Layer 6 of a small transformer language model trained on English Wikipedia (12 layers, counted from 0, width 64).
Take only the direct path to the model's output, skipping the later layers: a vector added to the residual stream pushes a token's score in proportion to its dot product with that token's output vector.

Output vectors of the tokens that the questions are about. A number n stands for (n - 500) times 0.01.
"~": 681 583 502 596 544 478 688 270 679 602 771 300 312 667 643 750 240 526 518 506 733 456 539 982 565 751 304 200 248 637 391 133 527 436 360 850 298 119 616 358 588 884 580 364 708 127 592 542 258 575 408 538 462 661 515 353 579 435 427 531 479 439 212 384
"ition": 494 565 455 570 490 480 383 421 504 595 628 367 456 580 547 423 285 449 560 444 683 482 635 739 570 443 490 299 490 452 494 478 537 406 513 618 510 394 596 473 498 527 585 367 534 411 486 500 494 504 480 528 479 479 590 440 520 523 585 512 448 614 447 450
"gue": 531 607 452 491 526 488 547 454 485 549 560 495 458 471 477 482 351 615 492 633 463 556 519 617 528 511 489 384 489 527 537 313 473 495 471 460 509 363 500 461 545 516 483 454 565 487 547 546 390 604 573 484 587 478 617 477 529 545 423 457 525 542 382 414
" Country": 508 528 479 441 476 497 540 463 533 517 546 435 541 488 508 566 390 366 557 607 534 493 482 631 505 477 476 483 392 594 506 475 486 550 523 584 462 511 429 459 518 531 654 510 598 438 451 482 377 488 462 526 431 469 556 503 517 415 523 544 532 492 473 469
" have": 506 528 530 495 510 516 488 500 521 507 569 481 352 636 534 546 531 648 470 533 542 521 448 637 485 489 469 458 448 469 533 392 423 445 545 568 532 446 553 485 542 552 515 446 581 349 423 533 504 514 515 510 470 501 455 482 503 459 535 433 445 483 475 485
" ": 681 583 502 600 544 478 688 269 680 602 766 300 312 667 639 751 240 530 514 506 738 456 539 983 562 752 304 200 247 637 395 132 534 436 360 850 302 105 616 354 588 884 575 359 708 133 592 538 264 571 413 538 462 665 515 353 582 435 434 531 479 431 212 383
"pi": 524 485 598 531 471 424 535 510 507 633 476 460 504 443 577 544 473 530 455 507 437 589 500 604 487 487 436 505 492 525 569 467 523 531 407 544 435 459 559 478 441 527 465 445 499 345 582 494 449 425 483 563 468 494 469 435 543 543 576 499 508 548 426 552
"ult": 424 546 621 485 503 632 601 442 506 556 428 395 499 525 406 569 356 540 501 421 479 546 476 679 591 559 452 359 418 569 514 442 532 479 508 494 453 503 530 485 542 501 540 416 442 503 494 582 423 531 469 509 579 455 553 439 583 515 531 543 454 585 396 391
"ꦴ": 667 598 502 593 518 490 692 269 675 605 781 304 304 669 620 755 221 533 498 521 711 446 519 961 566 735 294 222 257 641 421 160 508 448 373 855 288 139 625 351 582 838 590 361 703 160 598 548 268 592 414 547 454 654 486 351 580 476 438 534 458 429 218 386
"ty": 536 572 463 645 439 434 608 550 502 493 550 501 397 453 521 459 458 590 596 503 579 499 512 635 484 502 497 439 446 597 461 413 538 452 381 435 492 493 460 470 482 483 543 439 627 474 543 500 486 499 511 504 405 439 593 519 441 530 572 526 540 441 436 412
"ject": 498 515 462 449 552 426 487 418 542 603 505 504 356 505 521 603 379 391 501 499 592 463 493 713 506 619 512 336 568 566 506 419 501 425 492 508 457 488 625 484 524 588 493 441 518 400 554 492 436 544 547 505 458 598 532 482 522 475 569 570 541 498 435 287
" than": 601 560 452 600 480 548 546 483 544 492 530 482 346 516 586 512 517 587 464 554 548 528 488 719 509 498 402 435 450 484 370 401 394 485 484 561 446 465 540 499 574 637 534 510 515 411 542 439 467 464 512 538 536 576 439 403 524 545 452 484 461 466 461 404
" late": 525 447 465 504 540 417 488 452 537 578 570 426 415 552 525 514 479 551 465 512 488 490 492 620 542 497 441 483 442 542 501 444 479 521 490 582 441 459 512 450 518 606 508 506 578 444 484 520 471 502 545 547 515 508 526 457 456 555 535 464 466 396 500 516
"ure": 590 480 597 480 593 511 567 508 496 594 511 435 515 586 566 501 396 441 531 561 475 439 618 712 527 478 505 513 453 434 499 340 558 511 538 549 550 491 427 493 481 525 602 343 527 396 533 499 377 561 454 509 360 460 496 447 532 563 536 434 451 425 450 477
"ꦂ": 666 588 509 596 522 498 690 266 677 609 773 314 305 673 623 747 223 537 497 509 725 457 534 945 556 732 300 224 264 632 418 169 511 449 384 839 294 123 620 352 597 849 581 362 712 163 597 548 259 579 415 550 446 648 498 352 575 466 435 533 458 433 213 382
"==": 531 609 444 554 626 541 421 445 549 510 478 553 472 653 483 513 445 487 581 470 422 464 416 629 549 574 546 498 517 453 558 495 555 533 456 484 482 430 538 491 457 488 546 437 644 363 444 571 551 455 400 400 357 525 551 488 563 451 453 487 441 543 415 519
"s": 435 462 428 539 494 496 496 546 478 438 493 476 501 450 443 436 498 457 491 528 475 506 491 601 533 507 463 490 514 488 485 555 542 511 590 399 517 584 528 521 431 502 500 495 499 457 605 485 503 540 533 567 455 494 416 537 487 555 537 482 500 559 475 498
"'": 681 587 502 599 547 477 687 274 679 601 771 299 312 666 639 750 240 525 517 506 732 456 539 982 564 751 304 199 247 637 391 132 526 436 363 850 301 118 615 357 588 883 579 363 707 126 591 541 263 574 412 538 461 665 514 353 578 434 430 530 482 435 211 383
"ough": 576 637 492 527 575 560 506 558 520 524 619 382 400 610 587 646 377 583 430 554 544 414 469 681 477 512 427 479 549 462 535 279 474 417 388 576 434 454 598 502 602 466 566 548 494 448 424 502 432 398 543 578 544 483 455 490 460 498 426 546 446 416 410 488
"Release": 503 493 427 556 550 509 420 479 547 493 565 404 473 573 605 573 393 482 447 609 524 482 430 644 547 453 397 454 406 694 496 411 530 529 415 515 408 430 394 449 673 498 588 478 599 411 445 496 441 538 420 538 476 598 513 503 551 458 547 586 525 530 398 480
")": 465 564 481 591 501 540 483 472 514 501 569 511 530 525 615 510 472 433 550 493 413 539 397 503 534 484 436 485 527 438 475 484 488 398 539 577 428 522 547 498 488 571 478 437 562 533 490 433 440 533 444 455 523 533 498 516 486 523 620 468 494 498 444 503
"″": 630 588 554 513 476 501 435 376 595 649 558 429 472 502 509 570 458 428 551 503 497 424 511 525 515 547 539 507 410 501 424 538 522 596 484 616 438 384 572 460 530 560 456 454 590 429 642 492 396 450 556 529 409 503 450 368 511 425 511 605 404 565 372 487
"ating": 591 515 474 615 461 572 482 509 499 508 477 395 388 463 640 494 400 693 455 476 529 444 509 736 538 548 432 437 542 534 454 429 484 596 470 546 391 505 540 470 546 477 586 388 578 462 412 525 374 529 530 563 524 514 463 498 539 544 391 435 458 474 448 500
"h": 681 583 502 595 543 478 688 274 679 602 771 300 312 667 639 750 240 525 518 506 732 456 539 982 565 751 304 205 248 637 391 133 527 436 360 850 302 118 616 358 588 883 579 364 708 127 592 538 258 575 408 538 466 661 515 353 578 438 430 531 479 435 212 383
" ==": 494 559 444 510 563 551 489 424 572 531 521 529 430 573 406 611 473 461 621 538 444 400 432 693 560 519 557 478 524 491 547 382 563 519 412 500 467 474 606 492 496 556 500 429 667 370 529 654 503 394 413 463 305 539 478 501 570 446 455 498 446 546 428 452
"ography": 578 554 409 466 528 503 526 510 489 553 536 479 450 580 556 487 495 470 550 523 495 413 573 726 413 578 466 409 435 537 479 381 630 624 524 510 444 457 531 476 476 543 696 364 636 321 589 692 248 401 520 547 407 667 434 431 481 402 495 600 407 439 362 498
"p": 681 583 506 596 548 478 684 269 680 602 772 299 312 667 640 751 240 526 518 506 733 460 539 983 562 752 304 199 247 638 395 132 531 436 360 851 302 111 616 357 588 885 576 359 708 126 592 538 263 567 413 538 462 665 515 353 582 435 430 531 479 435 211 383
"e": 570 448 536 538 417 543 495 571 495 526 551 607 485 511 518 430 434 577 481 487 474 536 540 590 441 543 498 567 512 594 510 490 548 488 472 431 539 513 478 507 469 504 396 489 536 459 489 431 530 446 463 409 494 434 391 526 451 495 511 539 494 555 458 540
"V": 682 584 503 596 544 478 689 270 680 597 767 300 313 668 640 751 241 526 519 503 733 457 540 983 562 752 304 200 248 638 392 133 531 437 361 851 302 112 616 355 589 885 576 364 709 127 592 539 264 572 408 539 462 662 515 354 579 435 431 531 480 436 212 384
"par": 512 502 555 460 485 477 509 487 521 504 459 502 479 554 596 614 446 490 482 509 520 618 545 656 480 511 456 483 488 485 551 573 467 409 510 480 423 416 562 476 486 456 458 507 491 481 464 452 494 420 484 498 484 519 539 435 548 533 477 536 551 524 444 463

Each question shows what one neuron of this layer's MLP adds at an activation of 1. A number n stands for (n - 500) times 0.0011.

n104: 494 498 500 500 502 501 499 504 494 500 498 497 500 495 498 502 499 497 502 500 497 496 504 498 497 496 500 500 496 495 497 498 501 495 503 498 503 498 498 496 495 499 500 499 500 496 496 500 499 499 502 504 498 500 498 501 500 497 504 496 500 497 501 498
Which two tokens does it push up most, strongest first? "ure", "s"

n226: 499 504 501 500 499 500 502 499 501 498 501 500 501 496 502 498 499 501 502 503 498 499 500 498 501 506 497 503 497 509 498 502 504 497 495 498 501 499 502 503 502 502 501 499 499 500 501 503 498 503 502 503 499 502 499 504 501 501 501 503 498 496 503 502
Which of these tokens does it push down most? "ition"

n27: 502 500 504 502 499 502 501 498 498 502 502 504 500 501 505 494 503 500 505 501 502 498 498 500 502 506 501 498 499 508 500 499 501 501 498 498 501 499 504 502 502 503 499 498 500 504 503 500 502 501 500 501 499 498 502 502 505 500 501 502 499 501 503 502
Which of these tokens does it push down most? "ough"

n76: 498 499 503 501 502 496 499 500 502 499 501 499 495 496 502 498 502 500 500 499 499 504 500 502 500 498 501 498 499 502 502 503 498 497 499 498 500 500 498 498 500 504 504 504 501 500 500 501 499 500 499 500 497 495 502 499 495 499 503 497 502 496 499 499
Which of these tokens does it push up most? "ty"

n78: 502 499 502 499 498 501 499 499 502 499 502 501 501 503 500 498 501 501 501 500 500 505 498 504 500 496 498 501 502 500 503 504 497 500 500 499 500 498 500 500 498 497 501 499 500 497 499 496 499 498 495 499 502 499 502 496 499 498 501 499 502 502 499 502
Which of these tokens does it push up most? "par"

n33: 483 696 581 366 432 610 528 524 617 469 440 575 556 513 410 539 381 565 448 550 417 422 614 426 397 643 413 446 825 561 278 325 508 528 412 566 341 619 614 526 532 445 478 522 473 413 694 686 495 352 445 448 694 351 380 432 402 583 669 403 396 629 427 633
Which two tokens does it push up most, strongest first? "ough", "ult"

n163: 552 301 583 829 558 499 414 573 526 653 474 490 433 753 517 437 467 500 351 574 365 368 508 655 555 488 296 334 729 307 623 273 495 455 547 442 473 595 533 411 438 551 528 448 499 447 478 462 492 521 515 595 525 530 572 413 493 465 630 549 476 518 318 465
Which of these tokens does it push down most? " Country"

n16: 499 498 504 498 503 499 502 502 502 503 501 503 499 504 506 497 501 501 504 498 500 504 498 500 501 504 498 500 500 507 502 506 501 495 499 497 499 500 501 506 499 500 503 499 496 497 497 498 502 504 500 503 499 505 502 499 504 501 500 500 496 501 502 499
Which two tokens does it push up most, strongest first? "par", "ject"

n37: 417 628 362 589 637 487 562 643 344 414 503 719 683 620 245 628 439 334 772 513 582 525 473 233 468 416 473 357 596 515 592 560 223 769 696 726 601 664 529 589 236 332 496 525 450 564 496 471 564 353 347 246 614 579 426 428 493 409 284 411 301 540 431 855
Which of these tokens does it push up most? "=="

n124: 379 482 476 523 301 608 463 336 318 454 618 614 718 697 413 401 363 334 527 530 589 507 470 512 486 483 395 459 444 427 593 622 460 486 536 560 565 476 474 445 473 634 714 291 674 708 591 485 501 400 552 347 413 500 420 377 602 552 381 551 519 413 672 354
Which of these tokens does it push up most? "ition"

n111: 502 499 500 502 499 502 501 502 498 499 499 499 502 501 503 499 502 502 502 500 500 499 501 501 501 500 501 502 502 502 499 500 501 503 497 499 497 502 500 501 504 503 496 500 499 502 501 502 497 498 501 501 501 498 500 499 501 501 500 501 499 497 505 500
Which of these tokens does it push up most? "ating"

n180: 402 629 450 516 487 471 516 471 551 519 376 583 359 506 490 362 388 486 575 517 586 387 672 519 481 492 440 513 509 626 473 445 428 481 537 459 521 595 420 421 574 481 482 520 619 626 504 638 556 412 533 480 545 536 379 514 431 473 687 447 466 413 508 544
Which of these tokens does it push up most? "ty"

n174: 422 650 471 461 299 596 517 409 608 480 630 627 562 537 474 494 615 542 526 514 592 529 570 393 508 491 517 509 503 376 414 554 397 438 640 483 547 555 491 435 448 502 491 504 488 313 492 429 513 475 470 423 390 349 392 566 641 518 611 424 376 533 525 529
Which of these tokens does it push up most? " have"

n159: 499 501 500 500 500 499 495 501 502 502 502 500 501 501 501 499 498 499 498 501 501 501 500 499 501 501 501 500 500 502 501 499 499 503 495 504 501 500 503 500 501 500 500 504 503 503 504 501 501 500 500 499 499 496 500 498 501 499 500 505 502 499 499 503
Which of these tokens does it push up most? "″"

n113: 500 500 495 499 498 503 505 497 496 499 498 496 500 499 497 505 504 499 499 498 499 497 501 500 496 502 500 499 501 494 499 496 499 501 503 500 498 501 498 499 500 499 497 496 499 498 497 502 501 498 498 500 502 506 497 500 497 502 499 500 502 502 501 499
Which of these tokens does it push up most? "ography"

n175: 443 674 501 391 466 554 636 522 337 397 501 535 699 556 314 493 543 417 602 517 527 470 565 493 460 647 582 553 466 318 370 469 508 424 544 369 746 475 508 370 484 540 590 477 548 487 533 385 568 600 478 458 440 665 500 435 453 552 622 630 486 416 401 409
Which of these tokens does it push down most? "ating"

n234: 500 503 500 503 497 504 505 497 496 500 497 502 501 504 497 501 504 502 503 503 503 496 500 500 498 504 500 500 499 502 500 499 499 502 503 500 499 503 501 503 503 500 499 502 501 502 499 504 504 497 498 503 502 502 502 502 506 502 497 503 496 504 501 503
Which two tokens does it push up most, strongest first? " ==", "ult"

n34: 446 660 450 653 486 706 468 560 581 390 353 461 449 484 449 589 468 620 309 464 493 470 552 678 515 474 622 449 541 552 346 420 582 418 538 444 295 499 471 362 629 456 390 551 561 555 577 491 503 546 473 559 241 676 554 610 499 574 475 429 578 427 535 379
Which of these tokens does it push down most? "pi"

n121: 501 501 500 498 497 502 500 498 500 497 497 500 501 500 501 499 501 498 503 500 504 496 501 496 500 501 500 501 499 503 501 503 500 501 497 497 501 499 501 502 498 499 497 500 500 499 498 502 498 501 501 501 501 499 500 500 507 500 502 502 500 501 497 499
Which two tokens does it push up most, strongest first? "″", "ult"

n83: 494 502 500 499 497 501 497 497 498 499 497 500 503 497 497 499 496 497 502 503 500 497 500 497 498 500 498 498 491 500 499 501 499 499 501 498 497 500 498 498 498 498 501 498 499 502 498 503 500 499 505 497 495 496 499 503 502 496 496 497 496 499 495 497
Which two tokens does it push up most, strongest first? " Country", "ult"

n70: 503 498 501 498 497 497 501 503 498 504 498 500 498 506 497 495 497 500 500 497 502 504 497 502 498 497 498 500 500 501 500 506 499 497 498 496 496 497 499 496 499 497 502 497 492 500 500 493 498 499 498 497 500 500 500 495 497 497 496 498 498 500 501 502
Which of these tokens does it push up most? "par"

n233: 412 547 548 492 450 458 347 461 550 536 702 452 481 532 574 421 358 487 583 407 460 608 448 426 521 475 630 626 335 534 523 522 533 360 621 395 597 431 471 541 546 558 543 752 666 432 488 358 597 465 399 535 550 447 632 459 413 440 530 598 541 432 613 402
Which of these tokens does it push down most? "ating"

n179: 504 421 447 565 543 459 452 613 346 528 703 449 327 514 504 438 594 665 412 533 428 680 571 266 523 456 379 429 470 458 548 392 410 434 828 539 611 637 632 644 669 664 618 497 650 386 340 552 558 403 336 500 462 507 655 323 434 333 519 470 370 276 576 527
Which of these tokens does it push up most? " have"

n84: 475 448 486 528 590 390 500 588 504 471 590 733 781 573 257 537 453 432 598 447 605 425 531 514 498 634 453 639 449 608 493 508 343 766 383 722 485 476 419 624 214 496 458 357 444 739 600 375 246 618 488 335 646 456 440 466 367 436 390 449 500 494 508 516
Which of these tokens does it push down most? " have"

n249: 586 476 733 423 350 499 418 603 565 440 585 545 472 392 427 722 368 431 538 424 403 472 534 697 530 468 452 736 644 546 378 591 389 529 436 212 441 534 535 518 606 312 491 569 659 571 735 414 410 459 389 483 487 372 347 571 462 386 528 671 446 498 382 628
Which two tokens does it push up most, strongest first? "e", "″"

n172: 528 505 422 346 593 416 536 531 540 481 546 475 342 409 694 591 521 250 443 589 359 575 480 578 524 555 668 501 489 598 473 675 406 436 324 315 582 577 552 481 380 507 511 320 392 583 674 415 367 523 582 504 530 712 549 566 502 527 483 503 644 588 465 450
Which of these tokens does it push up most? "ject"

n132: 415 309 711 582 471 516 483 714 451 599 428 575 856 765 352 576 341 651 488 473 374 408 522 326 346 584 487 402 661 721 434 465 602 621 398 610 623 393 470 273 413 262 282 528 576 556 406 427 462 440 449 438 513 402 448 701 459 428 489 575 437 444 493 651
Which of these tokens does it push up most? "e"

n183: 494 500 502 501 499 504 499 500 496 499 498 500 505 498 499 501 495 496 504 503 500 498 502 496 499 502 496 499 493 500 498 501 499 499 500 498 497 500 498 498 498 498 502 499 502 501 494 504 502 500 506 502 496 501 496 503 504 498 502 500 497 499 499 497
Which two tokens does it push up most, strongest first? " Country", "ult"

n178: 424 478 513 585 633 485 529 613 650 543 407 379 691 330 693 407 479 570 540 573 473 510 420 458 697 490 390 579 395 509 456 368 530 445 436 611 526 410 375 343 551 680 400 513 390 551 571 536 541 392 419 723 404 367 229 581 438 582 559 465 510 743 479 553
Which of these tokens does it push up most? "pi"

n197: 496 497 501 499 502 495 495 498 500 500 501 497 495 498 501 499 496 501 493 499 497 500 500 496 503 497 502 498 498 501 500 498 501 500 493 499 502 501 503 503 498 505 496 503 502 499 502 498 497 502 499 500 496 496 501 497 498 503 505 501 500 492 502 496
Which of these tokens does it push up most? " late"

n77: 506 501 502 501 501 502 505 505 502 504 504 499 500 508 502 501 503 504 501 501 503 508 500 506 502 499 505 505 506 502 505 506 501 502 502 502 496 503 500 502 504 500 504 503 499 500 503 497 500 500 497 504 503 499 506 498 496 503 503 499 505 502 507 503
Which of these tokens does it push up most? "par"

n91: 408 586 525 583 478 442 502 595 632 361 415 446 467 452 495 397 697 603 544 465 488 651 485 392 739 455 464 517 382 603 465 225 456 569 806 631 490 548 450 452 554 284 346 531 439 450 520 669 634 632 424 451 451 225 331 426 585 391 605 511 451 473 588 549
Which of these tokens does it push up most? " have"

n112: 495 502 500 499 502 500 500 499 502 498 499 505 502 494 501 502 498 500 501 501 499 497 502 497 502 502 501 498 498 504 498 498 502 502 495 498 504 500 501 502 499 502 500 500 500 504 501 504 499 501 505 500 497 499 499 502 504 500 498 504 499 499 497 496
Which of these tokens does it push down most? " have"

n89: 295 487 667 571 639 438 533 573 563 447 538 412 505 520 528 465 441 612 438 461 523 497 534 428 537 481 382 538 418 367 538 428 552 534 539 522 577 577 540 445 466 398 577 521 587 675 379 432 438 539 425 488 399 318 427 551 468 591 646 487 502 498 614 483
Which of these tokens does it push up most? "ure"

n194: 417 589 535 503 470 715 614 546 497 629 431 445 501 513 405 556 393 474 517 661 512 710 575 607 540 438 579 469 612 475 314 448 667 403 624 269 530 452 383 714 496 467 228 329 553 621 558 583 431 389 391 749 359 402 498 543 502 404 415 496 491 483 419 480
Which of these tokens does it push down most? " late"

n95: 398 466 538 577 478 384 566 544 363 380 469 580 443 475 452 514 507 484 640 484 446 435 543 526 465 477 517 452 466 464 581 558 470 552 558 437 552 550 525 815 532 153 475 407 458 450 397 563 482 619 564 502 420 510 431 585 508 551 521 440 500 532 715 425
Which of these tokens does it push up most? "s"

n52: 497 498 502 501 503 500 499 504 501 498 502 500 499 498 500 500 498 496 503 497 502 497 502 501 496 500 500 499 497 499 498 502 501 495 506 500 502 497 499 498 496 496 502 498 500 497 499 498 497 500 503 501 503 497 500 501 502 495 500 499 500 498 496 500
Which of these tokens does it push up most? "ition"

n49: 500 498 499 502 495 498 497 497 500 499 498 498 500 499 498 505 499 501 497 499 498 500 500 498 498 498 499 500 500 493 500 499 498 501 505 502 502 499 499 499 497 499 497 499 502 492 497 501 499 499 497 496 498 504 499 501 498 499 500 497 501 500 497 499
Which of these tokens does it push down most? "ty"

n109: 496 499 501 499 502 500 499 503 498 499 497 498 501 495 501 503 499 497 499 501 496 496 504 493 501 498 499 497 495 496 498 495 502 500 500 501 502 502 500 499 498 503 500 499 502 497 497 503 500 499 503 503 494 499 498 502 503 503 503 500 502 497 500 497
Which of these tokens does it push up most? "ure"

n99: 618 511 435 536 512 415 523 548 704 385 364 430 557 578 587 584 354 518 515 531 546 492 470 538 638 231 635 431 415 571 479 501 531 460 629 453 555 403 533 438 849 385 518 534 383 423 369 480 415 549 527 616 509 533 563 640 420 429 613 499 536 332 502 474
Which of these tokens does it push up most? "Release"